Layer 5 of a small transformer language model trained on English Wikipedia (14 layers, counted from 0, width 96). Numbers have three digits each and are written without spaces.
In attention head 2, each number of a token's query is one row of weights dot the token's vector x plus its bias. The head spreads its attention over the tokens so far by the softmax of query dot key.

Query weights of the head. A number n stands for (n - 500) times 0.00066.
q0 (bias 0.168): 456459381718389343451405372591554571600537517412714286593315497548401781731620467493575470651452448265333374514514469398529370766471309644351503392612389405500678628450710515410420624399603525668324553575444472547324613514430603606470656257689555500587489383448284541548260376504584305372
q1 (bias 0.030): 466590521581430333585473413380720461518514522644403524554689531297331663420520317493386608733324522508616564582447661383347368531455554612592587429396465572322346547351571372293508603406655437360450547589822285336539575525366472405665667547697342474511211533586728259627443525716315520248
q2 (bias 0.159): 451460337493351425649687565593462367618485475304649609759650447405544517575400697695614417579592519435491410513622475627733600403432514662500556539472424282576524372436519399513351550455507529757395520459477349520533659525474387360621350426494370411494523671517528173454328574550510514427
q3 (bias 0.158): 491497558329555449478541521407460474564561450450634457378422424383691644509191431620581497424535449475491565333609394509576359297709490618607521454467494321488361296488413693556697500640355475545623539675574589443455474225624444403539490416672423543463436500555560452560691497637528668445
q4 (bias -0.243): 530549482442629383515493609426350483411352506454612376524476360500749442575651333649367569596398451567661517473550446247650732437406589472526477463353851544483478567453379638480756513399550563455418367457555404571351616647391695395497372715573445444490551595166448590476365510426470639559
q5 (bias 0.168): 504445578322355469522540538517462247594503459477565398467385642497535396727272384465563613656579582393452574256525659418623540596436308423563583415398325446461401415595518493578639472671511458750605559458577595507563533395163500321452714298728541514728362688729425397547682703441371440465
q6 (bias 0.021): 489640516790568412431685692500581470593555406403406454455342572555585480541258371392371519704626342518633265377587369332589650564631484470443511558690560408353503439507394427267500486737496550425356603486590271644526607493478665658489658346486399293617336207553595579585387628681354458686
q7 (bias 0.075): 284479434514445613654422474513564669372503593571558514559577503772369663568568395351604352354463565346657583171437544645459459535510345462589574363589411675408422332467420658644393451456493543621371650493552497415604626615336521571490564348543532303590551556260465569271487513500530489257
q8 (bias 0.011): 394637568365476589489625668479516633479593506490666516402522547669458553491625609494724671422647461704568619531577620525403475312346412348533631417625601357506489529521497587389549413414327460615397590597525438509516468412261415494365311497500308724448506400372663650453500485527407614449
q9 (bias -0.084): 437622618546504497556764377574648475548490493559437640386486648487595571542266338586457493376415450514250286386472543601620475356340359536643738507629493472384626612562469503438577408677320517382394340688568358346726489431461628423377632676548583537549670398640483486525716645221455463329
q10 (bias 0.157): 403327316442449263561576316551485518577550415402672662295303645476653500550310746475519529591543541315462617518496419654518412246450610274545744504329697597482662541549653486532457465550684581504525541430647690489647597422496414349374432426588415556514427500411390548642310483700346191619
q11 (bias -0.164): 440698668386515487644479543580662350452402464393489581325633566507395425377663500305579660564426540618407445614396418594338482687434469482377342355596763570555594591448344646392399385472691394529461576250375606711658366384390775486312368536442407596500457337464590439341545421550640599681
q12 (bias 0.010): 610507663287551481527413700704430316597506412426525252347543629425487718517362792370469422695490478480443497615493387384433319603520231446555749599613331570474307452372520540520550403553594542380477472575469453503483434547500326586414605527630389396401439659596640517557566616631354542552
q13 (bias 0.248): 454432462319286500556444543597555593606513507463358559647622645677334429500329599253496432412750460465507469472410602441444733730350412397398681469411525598544484406548229322538779517298291555561468638360564427658514612374468412336601592281521470490566447728579393486596486526642521540643
q14 (bias -0.257): 482563445577638472348576603669424356415419435622696546426496627429339438558719496433369445558438535586452543593518749388493607519583413581451514732427607359553497564429575712514324588572367316481587099542526572322396455541610432551590345533397473363540702771496669378431576664318187656363
q15 (bias -0.092): 395359597439653345412490582506544633506500569490659483691341494512500517382584414438425568471567570554473412613679479510506546415210091519258634362560374605394392424416484329364696568607433319487641447637468530462549434455535503535467427536550645426642629460464555516590418617635465630413
q16 (bias 0.085): 449343541431374672439520423468536524685440513475478461545510512481546420609443742391287469367537413756290500263567567520442500629735441689721581644393720514351456493527557412611534513359433613115445482503431619738507525577486447436678610396387487526648315421382610521493571484500554425526
q17 (bias 0.079): 686573233387374543616478641308375587793601532426453395610559473514741524299650493471611579564534504382458328361618650600507086515518447583366532555284526478442415438277401478345433442474469467378612588594360381396687400384752430444370535515402458442795696518469326648500433588378674438435
q18 (bias -0.136): 682531606330474452512503490371624583500415290443651588562497557579422532486300293398458517300304316741609387600493551547517562365393401432372545616820445662566528706593600463540433650500493322593371472391569475605490340554517592718545363610523599559580725310535577545486678449489396369546
q19 (bias -0.160): 384439749429442402664656487571411590438579613430549615435546446744429651489399642579231575472369315276791583510500543247468615637304492604407409326493514356455464726490563605524279548556463486406475547617385477384475697593425537398435647504355233664594446298489460496475440573396507585438
q20 (bias 0.183): 524701256401513519525533380313333255504485658418249500483524529412449635508522635436618392443340605354438420620637630557664471759472664384567285424375376610572729593780423634682532602666598667312508580353384462602446348973356449394273359533647211670565525453500453275619512462420419504639
q21 (bias -0.105): 643503449595619467586547488414822548509439403402427712564457372430473347463569625290397598453647443562420488454257400643657506439417412589215560549625497537485420593457352571630426470738520466561503529299373476594586603521377484404561526538601488518463301497567559385506453383415590677476
q22 (bias 0.026): 472548430417477490424579456408369653576500473459394761718596554577627622468579572517500623364607490345639475591328393394672718555461438243680732486496388731635615408493563458556475311613560559456493471469231520525376629413500400578386504533309530098338529621599676540363401487383465433673
q23 (bias 0.243): 470511544609274518334277574422461394323493616480535442455544463309414663567445705409657462481511720375500201471496622648225265591268698398403528398617485500670469569536537463603493457408473322477578550612610672493610458696362361352592717583547409363717459712588355451579559748447662597572
q24 (bias -0.063): 645588565519386425297649645493418424388497402539615601413419653340342317504417732515377424489470539769412420606526706359519504405471289753594543449543228340515657750325460748301515518515473551454601354609583395433652450623451356585546543340536419771522462565385521431526633486727404184533
q25 (bias 0.130): 707447598787406374519375526507580465561623359398187413560559450461550700399529535598518736388430411236408469585503523541531553603593432511345593582544637476459309479568418479490634527692478568408497561659468395379422486356521435227736554344554615719603377537617615578556624383458259366578
q26 (bias 0.138): 644392630276581631641701433497570256623605517389421537489388405609361327507582557552594471365595567626350178483431507342581507424500577603521325625411421662627555613452577517479566480458640531730571555630360563556673555467472283384485357374545450654535365514330691306308539579588577201538
q27 (bias -0.166): 514511704449524362435319452445363470613359572557604580526352727750371260565596802429295416671493514403445454361582565633467585552393476427525448557611654439585311414699561719461493668593458369404536466472423558598419575507653500385176576589507527493428562493121407607602511374626446599303
q28 (bias -0.235): 577453504511679430671542467387416393435568437467615482617601338370382593266567465548435465549518697569606298558562628590500710361528515606558714589551525577605497590233731306507372493659573316511489493558550500402328468674412832503191383543520546531393387422493533300493438362401562621330
q29 (bias 0.201): 521667515561419395465259460588311341555681393400320456363430487764486610348395528645449267635546544633419608510448546416472435482598535400654723497340564257603552383445657381524511568633552590720496412328486567532359606537504603525504515648579574370724364428808419630614482394635395478297
q30 (bias 0.041): 534353541656574597342394411464504481566584518413456693423459355599318387651500666393349294875704342425547692274229507575455581608552426531698608415413355444478351617360597534414332456418646515512492348522730432643380613443663579665349724546684340690519454365600435415553496465250511634401
q31 (bias 0.022): 346412309455526612402579298549551567416218331348423345486469577478520504393518445735539409469559362367533446534452687599566605578623474392463553554446563565480535592352442510558357367418496678465562607644472669620525528633576144507401493722480578523439799547500310289663469494504479331336

Each question shows a short text with each token's key, already scaled and adjusted for position as the last token sees it. A number n stands for (n - 500) times 0.002.

Then comes the last token's vector x. A number n stands for (n - 500) times 0.0099.

0 "bl": 459552211397601191497401496484317733569163752484481562535726458486353397579577418787607397616301
1 "em": 446528188374678258526466526526304730514158830524454445532715389539336309627386362825654410563315
2 ", ": 428503216383603204492518474536281775481112786499504490493724373601365362539471392834623390575315
3 "was ": 473471184388566180494507461510338785541141738546512553492675354529423328541481390883613445526299
4 "pos": 476489133420590234462471409469324720500143778589517527524637391546381311524473336797634415548309
5 "ed ": 396416168445646162484516490509316777515034800540537543459668402606430304514478405814668357570307
x: 462462438727427724417368503497472280467755538420465749523377437747558544601429592299633405459435586449464761438528490484498282485743831485696410531270480399381539413562701808503518583540526492472456535506564564302339444454598399515456351345514575497452459545366575464460368520209582517548
Which token does the last token look at most, and with what share of its attention? 5 "ed ", with about 30%

0 ", ": 450551201397580183494456446500327750503183715496547532513750429556365370599558420810593356608291
1 "New ": 441576187486473328508523440646318727540114701486591551494588381582323374560549400718622438603328
2 "H": 439516117427525294519510459574348698508143751460557551510652264595306343588521449736625502621360
3 "amp": 444564214462485285451501509583353690505163714415485573498694342521286379692506426775624389613355
4 "sh": 444476154374623277491472489559318732513136757446476520544666309559357335550455365800636432561410
5 "ir": 432551208381691276513497468550228669452174781508500526518686397556320373576422357786722505568332
x: 618414447693542565440274430706445324588700613480342625517469409533487539557609668481527324500335458285558725339582476431499282583702643420678438411125358427353436368658517762624541610550574453527490622650533631517455331389517562586418513349610494557643538491439556360374608402297554387530
Which token does the last token look at most? 1 "New "

0 ", ": 450551201397580183494456446500327750503183715496547532513750429556365370599558420810593356608291
1 "W": 452612155463557279544502467568300728576100727452564554471653314587338359570525421731617413628366
2 "in": 451586218399602340577498445600280692489189738514573538506673300522315359564520381845650467619329
3 "st": 438521186387594211544547513571269662491119772536460551525677279542372360552471361787652409572404
4 "on": 484501200389628340577447500575266673529103799528476504553666333504398353593383351873652428584342
5 "-": 390506183443639272472495461614366700399084811516526507537703341618325362555411328801693431634404
x: 583419327679491628389344518433365320476765553436285544465476466631517567645507521205553473589429503332526827385602482480447286540687727531729496576231357427463468416530632770588444455469563448479549673628476638377434401494535468496544478365632587500700425537390449585523607446165467467449
Which token does the last token look at most? 1 "W"

0 "st": 479549209406589203485415494474344711540188715534487565537743436499375384590571413803596391614296
1 "ate ": 394511181402584254525502516572338744488144772575530585496680368592385385599455436802635413608319
2 "elec": 442603182390559221513435458476292749537137733575498539444678415592442329563448459774653385598321
3 "tions ": 459487170361572218564511425503290756480151730569483501526685380582435306507441406787687374588312
4 "from ": 449483143360606182534522463456257790473180710555506526460710376545482322551458422848607401551335
5 "201": 468545172402493251515497458522298738443138689491482522440672453603358325565465436785610404621316
x: 583401460696450602455491395433349328620692539266356692604527424664503624503516512451574376410421493453393728527430396468470236654638713594583355454295390546385380405669554797472538560572587415417463609573412638415292385467559653598357469392612459676637307621459591578499497546160505542520
Which two tokens does the last token look at most, in order? 5 "201", 0 "st"

0 "- ": 431551226395594187456465473507339739498170733500553577513746425533365378582510399794583351620265
1 "S": 438516166415540296513536460566284735560117811536547551475667315616350305557458402765576441625358
2 "pr": 568557192456491284505571524538379699587077800573464512493676287542292371592428337736549445611343
3 "ing": 443500219451601295456497497510344726532145825593492499536657281580345390591397421781674492632258
4 "fi": 461571246368605241453450474420321700557095822586433524533621304579355401579389370736746472591379
5 "eld ": 540503223428580219593504491531357676490115731548476591457708348530362332577421349800658481640349
x: 609450505615469701451342444539429405576723549420379600421402533615485617559343556275512456470376575362435837282449518626473237501812706481687475590388321523365390468564631709587535568515598401529547593599693596310275379416462438599518486330524551534594482501539515451503500506093552480494
Which two tokens does the last token look at most, in order? 2 "pr", 1 "S"

0 "w": 493598213427604209506403478480366712526188699506515569520756411495355371608590407796580391641311
1 "ell ": 431577220374610218565458461586338759495129721542535593476688384547333379598447377862624432592415
2 "as ": 385508203354594168594470429494224831457088793539523590457708373568408341534460366846569361487352
3 "st": 430488168390598168516496475509300721532096748568486565484675356585408365533504402789632403540397
4 "ate ": 385489163428603245515518501560342738504099779578531628471691387585398388557475446816647437600331
5 "ass": 401474151398619208506390444470326765567122832547496528436687449601441356537486417790572397561375
x: 521473329685486570468420644505490233609699511426311707620569483598496750446632583437525439564407577260286742573494419494469263513670745479682452383355396477497383469669535918503518443484410489442419620542559537389261585376666369500338436467422493549595469533513634393395478564299466576455
Which token does the last token look at most? 0 "w"

0 "er ": 474570207407572183524453459479328745505186691513538579503757422552363380607566413806579365633284
1 "N": 497584138429556293573517461583309706528111706541604547502615310558292365593461389774618499665349
2 "em": 473574187429574315527519476526302649539199794535522479485659306527261322663408369784579383649362
3 "en": 525525175385621273545555491523310701503177702548492528533679348561299298627345339809569343656426
4 "y": 410452209494612322481477505566268686489141810550459513525720229567359379587364382784613402588400
5 "i ": 462567241411616184537516426534283683519142719522510535488759368551316388598385355783675466649412
x: 595398327617415544399349432566494365537739481390403604470494440640519637567368610334593393527356442323506762407437569588441319527692680518720493677286353405333362395653724819528487592480681429490530550505699543413319415412531493589458586356584560576570515421477451506413638473164542383618
Which token does the last token look at most? 1 "N"

0 "ol": 485578206407567191520420480465341708528212716494511572542757456485352374601565397794606386632297
1 "st": 440498171375658180520516541539258735509129756557415517556700333552398332555436375748691393534392
2 "e": 424532205395698283564473552520210742520156805566449530559663350528369350528373328774674447539315
3 "in ": 467526202397635245552508446553296738515153735539528570487719374556369322561427385833694470628350
4 "in ": 434497130352638162529521423467221795491125724561552559480717389527457283527487423854647431555318
5 "201": 468560175404503228504503454515273744454138701494496527453684452599365324562476444787611395618316
x: 580434462692433606435457417402327345612694575249358680583528400643527649506517511472607318418398536448382703531452393440464257687637712613595376448312382537356406418661594806467507565574573431413443634557384622420276393462590640595372495397614459662644315585473599580510523512185492505506
Which token does the last token look at most, and with what share of its attention? 5 "201", with about 40%

0 "par": 475553197428554170489380474454382688508181681522522570553726438491356323621561450751613400658303
1 "t": 391489166429679221579445521532350738524110773535443460639704354598437296563387372772686369589388
2 "an ": 437512184409657208561488489495324741497137754552511510515701392592391295579454370842665412619355
3 "S": 428505156441561258546514464551304765528094811505552529478656380621332301547460411787591453642351
4 "por": 488591232460515242556578519490285718584152746581526473468654280514352307543432373793652518601227
5 "ts ": 494479190444502224575525477503315698547101817534536529477670279506322311534442353833604449648343
x: 543423521692389644439359394607509323474706511306448655481368431663527659625400592370571410464364647311452799407467553568411280422764832494621507525368327378454384504563667798498552573488545488502570523583642559317303413368559443591593482351563563508474414613460498524452587465169501507424
Which token does the last token look at most? 5 "ts "

0 "| ": 434568213404575183464447476503353723479169713510541586508761409525359365589511400799581369626271
1 "F": 481603190438581273533525453574351677510065748519496551486631291571310318528449346692664447578313
2 "our": 528512228461468317481487425550300709490165707529509627474640252581313409574448407810644435582304
3 "th ": 472521181426497298542552490553277671459109722548550592453702202559343381519440339728637425678315
4 "Pl": 497499164448525218532554450572338714514101641529470625453668278544369374500482355754623413641351
5 "ace ": 489515206444517272548496434497328666523117779548476634447743291540351356569445359796622454649317
x: 569367501735440698423399468649528366583806422446408594513477436590510630597424491315595273405436618369473751382527504618402220443803660491601510571290316540455367371585645811481554591500461383489525536539633668273331440440531582548455526366425491523610467568502498472429506596151545472510
Which token does the last token look at most? 3 "th "

0 "d ": 458565200410578189517430463494319745503172695518551572490759419532365387600575406812584378641287
1 "Pl": 475527161453524214561532467595340734531109644526496605463663291558350391531527363739599398610348
2 "ace ": 479539200442516245565494439512319688529127770546490612464739301552336378609485380782595439600309
3 "|": 459560230408560157518492429464295667462097742606527545485715367588393322581466397810632394584309
4 "\n": 445486214399571203476525491507269736517113772557539544458736348543397373534478382849655404621275
5 "| ": 452492243358554233444531493508302723471116759561484515539738344561461351578421400807660407622284
x: 573438364612450644377346447548509267457737479359532631595513518672472519678542567317536442275298580441501769448493420557433181502626728544699614466344509444519524501526706771464537624646613303505420637548443606492329415511692369521380457379477501592569428483432518500484444505113510518485
Which token does the last token look at most? 4 "\n"

0 "his ": 487539188409586168503419455466349725498158704517525577519734422511400364634565435793575379603296
1 "wor": 485605165403602216470492471522286774504133700554540574491667352567364358564442422745649388590308
2 "k ": 452505186409677170566478442534297764495088699544503559505693372591394379519472391814682392565372
3 "on ": 486499130368610173564489399455236785478114703543533561451667422569453345538477396844572374546323
4 "the ": 419543131434592232478504435515333676444084734485561540474708354494379397588463395786627351606341
5 "wor": 483590165414589206444521457505281744451137698493547587467672344535351367489458412746648403599302
x: 485405431783516706340363514586419383631703675305472706535658434554458718538532512450502320425323621528510665545603348590356219590655768411559489409182429446464535384567555670670447617433524479564474543496455553376379468359543492425405477367610630579603384521365656462471619429258520402481
Which token does the last token look at most? 5 "wor"

0 "in ": 465546177387591162520450455463305768503195702523550579509755421533396352600557424828591376602280
1 "which ": 453553180339608175469516436517236765411108742558510538515705388560394350572486471735627334510345
2 "it ": 459539171383586137514517408506235773482136708587540576486717386502405366530498405833594394530336
3 "t": 417455155443611172495464483473302800527067753541518538516670360598388374509439414806628387553371
4 "ook ": 469460161380588126460454487432273812481079758579566573439628372512357354548491409839612358521312
5 "par": 466450150427543135464447475478317743465085692588504586466636354558400287563427458761674450610347
x: 549437414767461607368372428671309394679663588398402690514633448627549621464544549496579514430321586385352645552443300531515204483703823509494444520224339447453561393602523869582432569494547341559387584476571516489219455424660515540470468461670508556555441485466576426444489520226588439474
Which two tokens does the last token look at most, in order? 5 "par", 4 "ook "

0 "y ": 466553195422580180513436453498328747492161705502546569500755416562371368607565414793574353625291
1 "| ": 450533217424546176463506500520322748462111699577530558483686310602386369583458421784606367576317
2 "F": 494592171448571263529533444567336686503059734515504549475639306573292345531481350705661433587310
3 "our": 531510207466475307469488426545291715495141719535512619469650273582313410584457415826652431586291
4 "th ": 487517175433487283534557476552270674460095728547556595450707217568337395526453346744639429672311
5 "Pl": 500498161450523213526557446571335716512090648524476619454671289545365380499491357763629409643341
x: 621376428756445603376367429551418242657690695393467603443462482631418684565605529498561404428361587322363762583600547572423210571679854556599481463405374439432478373704456680543522565521494251460407516639489497568234392341515469512452374344558539511473450530578562568530599562248597426473
Which two tokens does the last token look at most, in order? 3 "our", 5 "Pl"

0 "== ": 488561185402577178466496466513373660503148711576526583504760428502393370559517417763601384627273
1 "H": 452524136420571326510497467545366696534131744551517509480658305613386320548479445741636519632375
2 "istor": 503543218469474309527550528581262673538142781577486535423667395559336371634445458725589375682270
3 "y ": 430490177441625240494481467528284680522084774544504538467686343580415328544403392789600367614368
4 "==": 538518226428555157498566477507328615523091741661543570430700348535420282513407351775615379631297
5 "\n": 430494211404659217497539485491301704519125762570527506431721400554455328473434421838645447605346
x: 503517463675559627309412542556472261470853587345546753573354530692528528576546590347686454258381547374385609455416533444460355608516754498666546564369417541415439248591678767553476570512594371478448660516530640419339534456593485443404463396527436566559516557448446519402433485090427458536
Which token does the last token look at most? 2 "istor"

0 "us": 464552183421570220515421484484364718536225718528542533546746447496386366584552402826584363616299
1 ". ": 437498217404577206489495512561332760519118754563543481496720349575397346566450418827598361600294
2 "Al": 483567175395557265579463426531296710538123761486516512509659446579333373642443370749524435614316
3 "s": 465502156372577242495533477555263753518108879532463531549705308572357336569424337769598375599396
4 "o ": 494525212401603245549487482456270750535108805559553530498701324558340367543426308862607442583311
5 "in ": 451483136375631153528531435438221785484112712552575540469704393501434295542484426849618420551319
x: 453501393596477568458480454639491355417818618349520648578484518706436650506427525445543302521378632379493667404455521440490249549800871575689490454354520515334520350574648776467519725534437416418411542490531593385231437509621447481494496375582468615501471496415575477410505391094517425522
Which token does the last token look at most? 2 "Al"

0 "ity": 448541197437569204484399463489335713538179731507524552531743425488349376599538426785587355631305
1 "\n\n": 421516214387626212536532497547266706529138760548546524472770377529390367546431423803581383598253
2 "- ": 423519250360578217473525454528306750472117750547537527523673403572415361534420399777633370593262
3 "Th": 500564184400561352559509428541305690565070759523506560443672371509332386559477383727576453651306
4 "ir": 424599218408663295485526454545191631521160777534558497425650330491302352575429369748643486610329
5 "d ": 432486163430602254483502473529235661497074749536555541414691271476321397574411363782607420681349
x: 542427364736347710355444515673400321456805564437414598567467383653571611584521473351545306486427588439511775317460647546459298503769806411592486457464318392417389509452670772450532562493607425533506514533517518390232531532542419535501397377585544591625527450434541486426607506107504399509
Which token does the last token look at most, and with what share of its attention? 3 "Th", with about 40%

0 "er": 467546192431575198523426490474336716541197702527518561537754438500364360589551417812579367630294
1 "es": 424483130384585224517490504501270790490161779577491531618650370541362298570306386781656363553364
2 ". ": 447494226403583195481487498543339759506123756562544490494716361564396347556422420834605367608305
3 "He ": 518542248401598208532456398523316692518041738531505572451720408557395352641484413795587426609331
4 "also ": 499481201351606164505534399507270714464104785581554513536647415507389339589429392805613383524302
5 "st": 423467155373611160465508480493292728545060782567477548461679390559444361531465408783645419556395
x: 566394320701483500340323526529468289590773630289425724534545502709536611652685654366540306489295527343301599552514506470526303556792750473573429395304437424499451425579509777475534558441577504466443653576402554425331523510600352559474349413534495518452458417581556494474554519171631525539
Which two tokens does the last token look at most, in order? 3 "He ", 0 "er"

0 "b": 469566215435588176495395495468341716526184714503493579543750424496351370585593398781607406611288
1 "in": 440557190400705289532424479543279764504162732578499522539689367553355291534488398846703465547333
2 "at": 407600191401696254526484494517337735501148785577434555518711367573386307575385408809672382542419
3 "or": 385474223470668256578425529515314706548174749585509464527678330537376300577348405878704404566370
4 "ial ": 381524242477630209489438481541287713461114759573486518494691384614402336539450406755715379631345
5 "gr": 393451163383605150487461488534278792496107754560501472485680397591447351483498474715681404597334
x: 633382344743497690381369515564515250650691657313492669420509434720473656524557590417506464518322671300388579570468326420412298485680837602537458417293482407433565357628601807631542418470474489435412599658562535446317488422563415452393380413558534571568529407608574432513509451237573501444
Which two tokens does the last token look at most, in order? 0 "b", 5 "gr"

0 "a ": 456574198410595157526445453477327734496186715497539564519761429522363362592567399818585377624287
1 "H": 441533135440572250523474490557332725520088737468551532477673300579311322595514439731618472631378
2 "au": 473631258418630257567502479518244670568117708472538582438656296545337370608510445712642402607343
3 "ke ": 463555172429600230557469464548251719521069747469536539445702362511297341599534369772593411627379
4 "t": 416472170442640170496467466495276768509073761502523532551694367567384354519460406791647400561375
5 "ook ": 470471176387587134467460449477287779470052766566581599425658368519370339542502395838627370544341
x: 510413474630480693457303506581476328440842579460425753503448411648494638527396484382509397446450575355452753381633502560477280517790818500661323453384524398421464414556694801570479546425530467483456538477511731390324431513578435545491487330467525520628469498459588352491543509125530420443
Which token does the last token look at most, and with what share of its attention? 3 "ke ", with about 20%

0 "bur": 441561180427563205510418482483327725553215705510557556514734460476358396590554437807586391648305
1 "g": 421530172343701201539490472650318731457102757538389497622644351560460338494394344748714387540377
2 ", ": 417501178386590210486519456534278771471110771519509516506716352601380359532466384847617385585328
3 "Mar": 412598182455489273573524482546338688561110700429558564470657401573333422543477400809645438638293
4 "y": 397445158487576342475485466589273663494124811488465552543775248560398365560458401783625419634346
5 "land ": 447504193438565213518476446541292657523125791466548601493720376520353314614441395756659457683369
x: 616355444672356659426329434560450351571727573374509606513376448599582647626332530255552387534360546398470770433501485554456316566808627500661497535295317492427481480603630808562560522476627464451554487469646643348302357451520550588454544387538551604626462494498453366411573469069452447605
Which token does the last token look at most? 3 "Mar"

0 "h": 472547206408603191500403489471348726517169713504519562534745430481332353626565433786590405633312
1 "n ": 442516180410637229561511510578262731520098727538551578480664342566338331605499375774614426610342
2 "pl": 442504159408564183493515465610291768583123679528525602482646302537407376508517380757660410542380
3 "an": 489519152400677266572492481464319732511152759581502509553715388578353335603405386900637453606292
4 "es ": 447475165399639172551480478480306773489120774541513564539679354560353319500427365841659392575360
5 "as ": 389500199363625142559459433453248828454053817523511573452722390555409333502449379840588387511348
x: 448492384650574677385369529554488281378764471409450649598476449639478647416427510361492389517401589354400785432534501509408225555737864545677454569248470450436500402576638830561520698539459459445488588482547624434259507507724443444468475339467480512486408562369609474418588545207478527461
Which token does the last token look at most? 0 "h"

0 "\n\n": 454538227388599185514474476507315721515176723513559546507770442510378377597534416779567369601270
1 "A": 459547189442551296589498474534335712517126717503612504499702335577366336601417431768604439623305
2 "t ": 480551157419543214575535452510268701496088708547517492460712265525386348564501384751567390636372
3 "the ": 426564136427568255478489437530319659442097747508534505466697336487365406620475387775611373594344
4 "first ": 464534166369605163484505466472292715393100735514592538487640339543364342545485397771620397541269
5 "ord": 494538185384635178502505422425292733470148770574534581457667374550397399520464416785652390570357
x: 605454289631564562448438572549410296682694640385406746725490447623417621501549575322542347538232538451236667464615459590464303540702784453602420297335482527473371453688571725552385639481514479532387653475441560393335408409630468544410383453500632494590450483573604403517553519248570457392
Which token does the last token look at most, and with what share of its attention? 4 "first ", with about 20%

0 "of ": 475541177414586173501470463461323755488196690520553583525743393537369362606546442809563350609282
1 "the ": 410568122424580239488496464533312703464122746531552526494679311523354393621469406785602344569331
2 "P": 486566130434519195507531465511300717480134688483507568519636285601310369561507372748601410616333
3 "o": 522538159406548311545556433503233737542192733521521555525692295623343384536438310774600405639326
4 "inc": 541554196358615246506529484518390699547164714564452453566697344545367362550410388807707410625314
5 "ar": 461495184411648273561534465516382711511145774567467478559701352627402353572371376817696425635376
x: 560433306784543638399336380569450272699749574470465596557362458578443583604678622398556473454345512222457709500462369587489388394707609502617464542330330490315568309725668858564517643485500423452489594571504527403377356373533434547458411333709514540629438453394536574473484413407587427516
Which token does the last token look at most? 2 "P"

0 "ence ": 476564188403585190516450463485329730493196700512531578517760425525353385598574403805577349616287
1 "in ": 443489126360631157557526436462211809483150686594559558485691356551430303555476431835618408530306
2 "March ": 431511110404532176511539479526291786513127696542577517465680404591375375582435447779597366564330
3 "201": 442556162393504241521476438539278739456153717522477528447674435620377320591462446793606392613321
4 "5": 372513144407568266505487425547249704502153768588504495479693346588375320595352414780655437622384
5 ", ": 432493194344549204467510386545262716484121800549524443465713369609404325575392436840632395619343
x: 447427479655525622306466448480508338464735551248436643621428406674485552548511626290545458414365575375424733446440431434520256464687837679696572565278483384391431345540677690541495490581561561459547611502575543467349440577574429512406565341501678535578522571436520535417593487050489424507
Which two tokens does the last token look at most, in order? 3 "201", 0 "ence "

0 "\n\n": 454538227388599185514474476507315721515176723513559546507770442510378377597534416779567369601270
1 "===": 512552250381536185519574446554358677495115661640566557498681326527425343566393372764633367598265
2 " ": 445525186368572162516521453530275699449085702608518494512697343581430335510458415768583418547361
3 "Gre": 418533196438507303540486430488236709560087699494535520445621391531327433552492424682583403628347
4 "at ": 441557188458586290568569507536316711485091746449537630411683313462360357607370425770571425627372
5 "L": 435499142395539224509543474560254697491119718449572563434588350573336347537465395780634445660377
x: 557436453663377603328333462531372247597749636300444605577503553692500540539629528398492388449412564236541611487548479401437248635685812490808472420409374434437385414681403685408522642451487437492440633547548605533197543413491482596385498333704608541556460567506599376531556498255547498480
Which token does the last token look at most, and with what share of its attention? 3 "Gre", with about 30%

0 "ation ": 456564213406567181516441458478315734491177702512532564514759433551362390597571416786601358645272
1 "of ": 468508159411621181498529447474269784450140730601511545514691302588405285568445450799600356582303
2 "The ": 477557118449553243485513435546298686449085728518578523464687332549335347580508388785604365627294
3 "Le": 465549124432559251520506463462325752505093676460559567459682378574323400578485456748576403666328
4 "f": 406580168391677193503525495564319667492077815472438474557671287521387341551456357715704434599359
5 "t ": 468480185433583235572564462567314688476077747462550576496699299537313373532469397803638448640338
x: 578357541672415666500339432639525288571701550392423579494414434686501555684425528310583294435370507277558750309467547578384327527761775488673488548281346383382409600581602737497535624553531543474444542573594600337252501489586486542616400361527603586583510574432468478409547507137507409463
Which token does the last token look at most? 3 "Le"

0 "ed ": 461517201410575158506450470478322767503172710533537573498733417552374347594574423827600371600274
1 "that ": 451546158354611163493516444509268758366107752571525521508710399528363362589423457745553348529325
2 "the ": 415556142431590224492493455508325684449101747514553521480681348515367396605479408798615351594333
3 "le": 434457114396606189465431447445268786520107723517572545531636390537353370553453458793613362579349
4 "f": 381556173360735143473499513515293740453066792483454494564647331517391323530411355730718404526355
5 "t ": 447455212399648184530544490509272772435087727496534587508682355527343368492434406844649412538314
x: 566453485655434659497284417626513327509702525380426634489441403657526552594429511318635356409348512320538707293472567598407282508753867478688493527313414372361447547542611760545550645535519543490436578579551604375269507508565462479618318421567614599603476520358517407345555521152581472471
Which token does the last token look at most? 2 "the "

0 "f": 482585213403605192475420480477341708507165733494489567551749424482327377596555396774613396593291
1 "ound ": 487474191413592208522502482516271787443127721548515652486694351571340339586471406849625416532335
2 "in ": 425485133350636163553509431468212808456125698550542564482700372544440296528471410842617422535301
3 "his ": 450486146415578165488447442503377682441047746501505598464691322513391347606495392783586381561358
4 "pro": 418524151494576193427501424509285730509083708550588555501702413541389302550435475737681382575324
5 "of ": 502496172415658216496549430466356749388192701515519557581717389602429369509425427817657396648306
x: 505381349617486663512265464484572386477730569406489566535422433668361583591379552332657448452340610439490748392389447616352332435733782477771468562172447566354491489634636649528427697573373347444504558510564615424342421470498416480552447439550601636610517627422503480499610346174606464595
Which token does the last token look at most, and with what share of its attention? 4 "pro", with about 30%

0 "I": 482581214424558184495427453460314678533177710506562552543726411466309345616537429771590395652293
1 ") ": 519534228366477173538542451523243731494110714539544536483715374552329348619452401759620381652310
2 "| ": 428539235427574172449513514501320737491113730554523523487683321573378337579425412773608391596323
3 "R": 453555171409504271520494481558360736592117748485549551465643368547348338528460386766633486651390
4 "eg": 480651220415521288482591468547351672557175775582492557457671346551340424547423369805656477703227
5 "ion": 502517230484630321482474462455282661554159816570474523492725319537373370550401338840642451586259
x: 564456488611347676416391563643400419655702601327454640631395481498569638518683590361610358468292577355307757334554452534562352597681604380690442393288393489490244305609673693477478605532468358506529590481577690351319377394629519496368463456550545524728433471439632515438515428357590360613
Which token does the last token look at most, and with what share of its attention? 4 "eg", with about 30%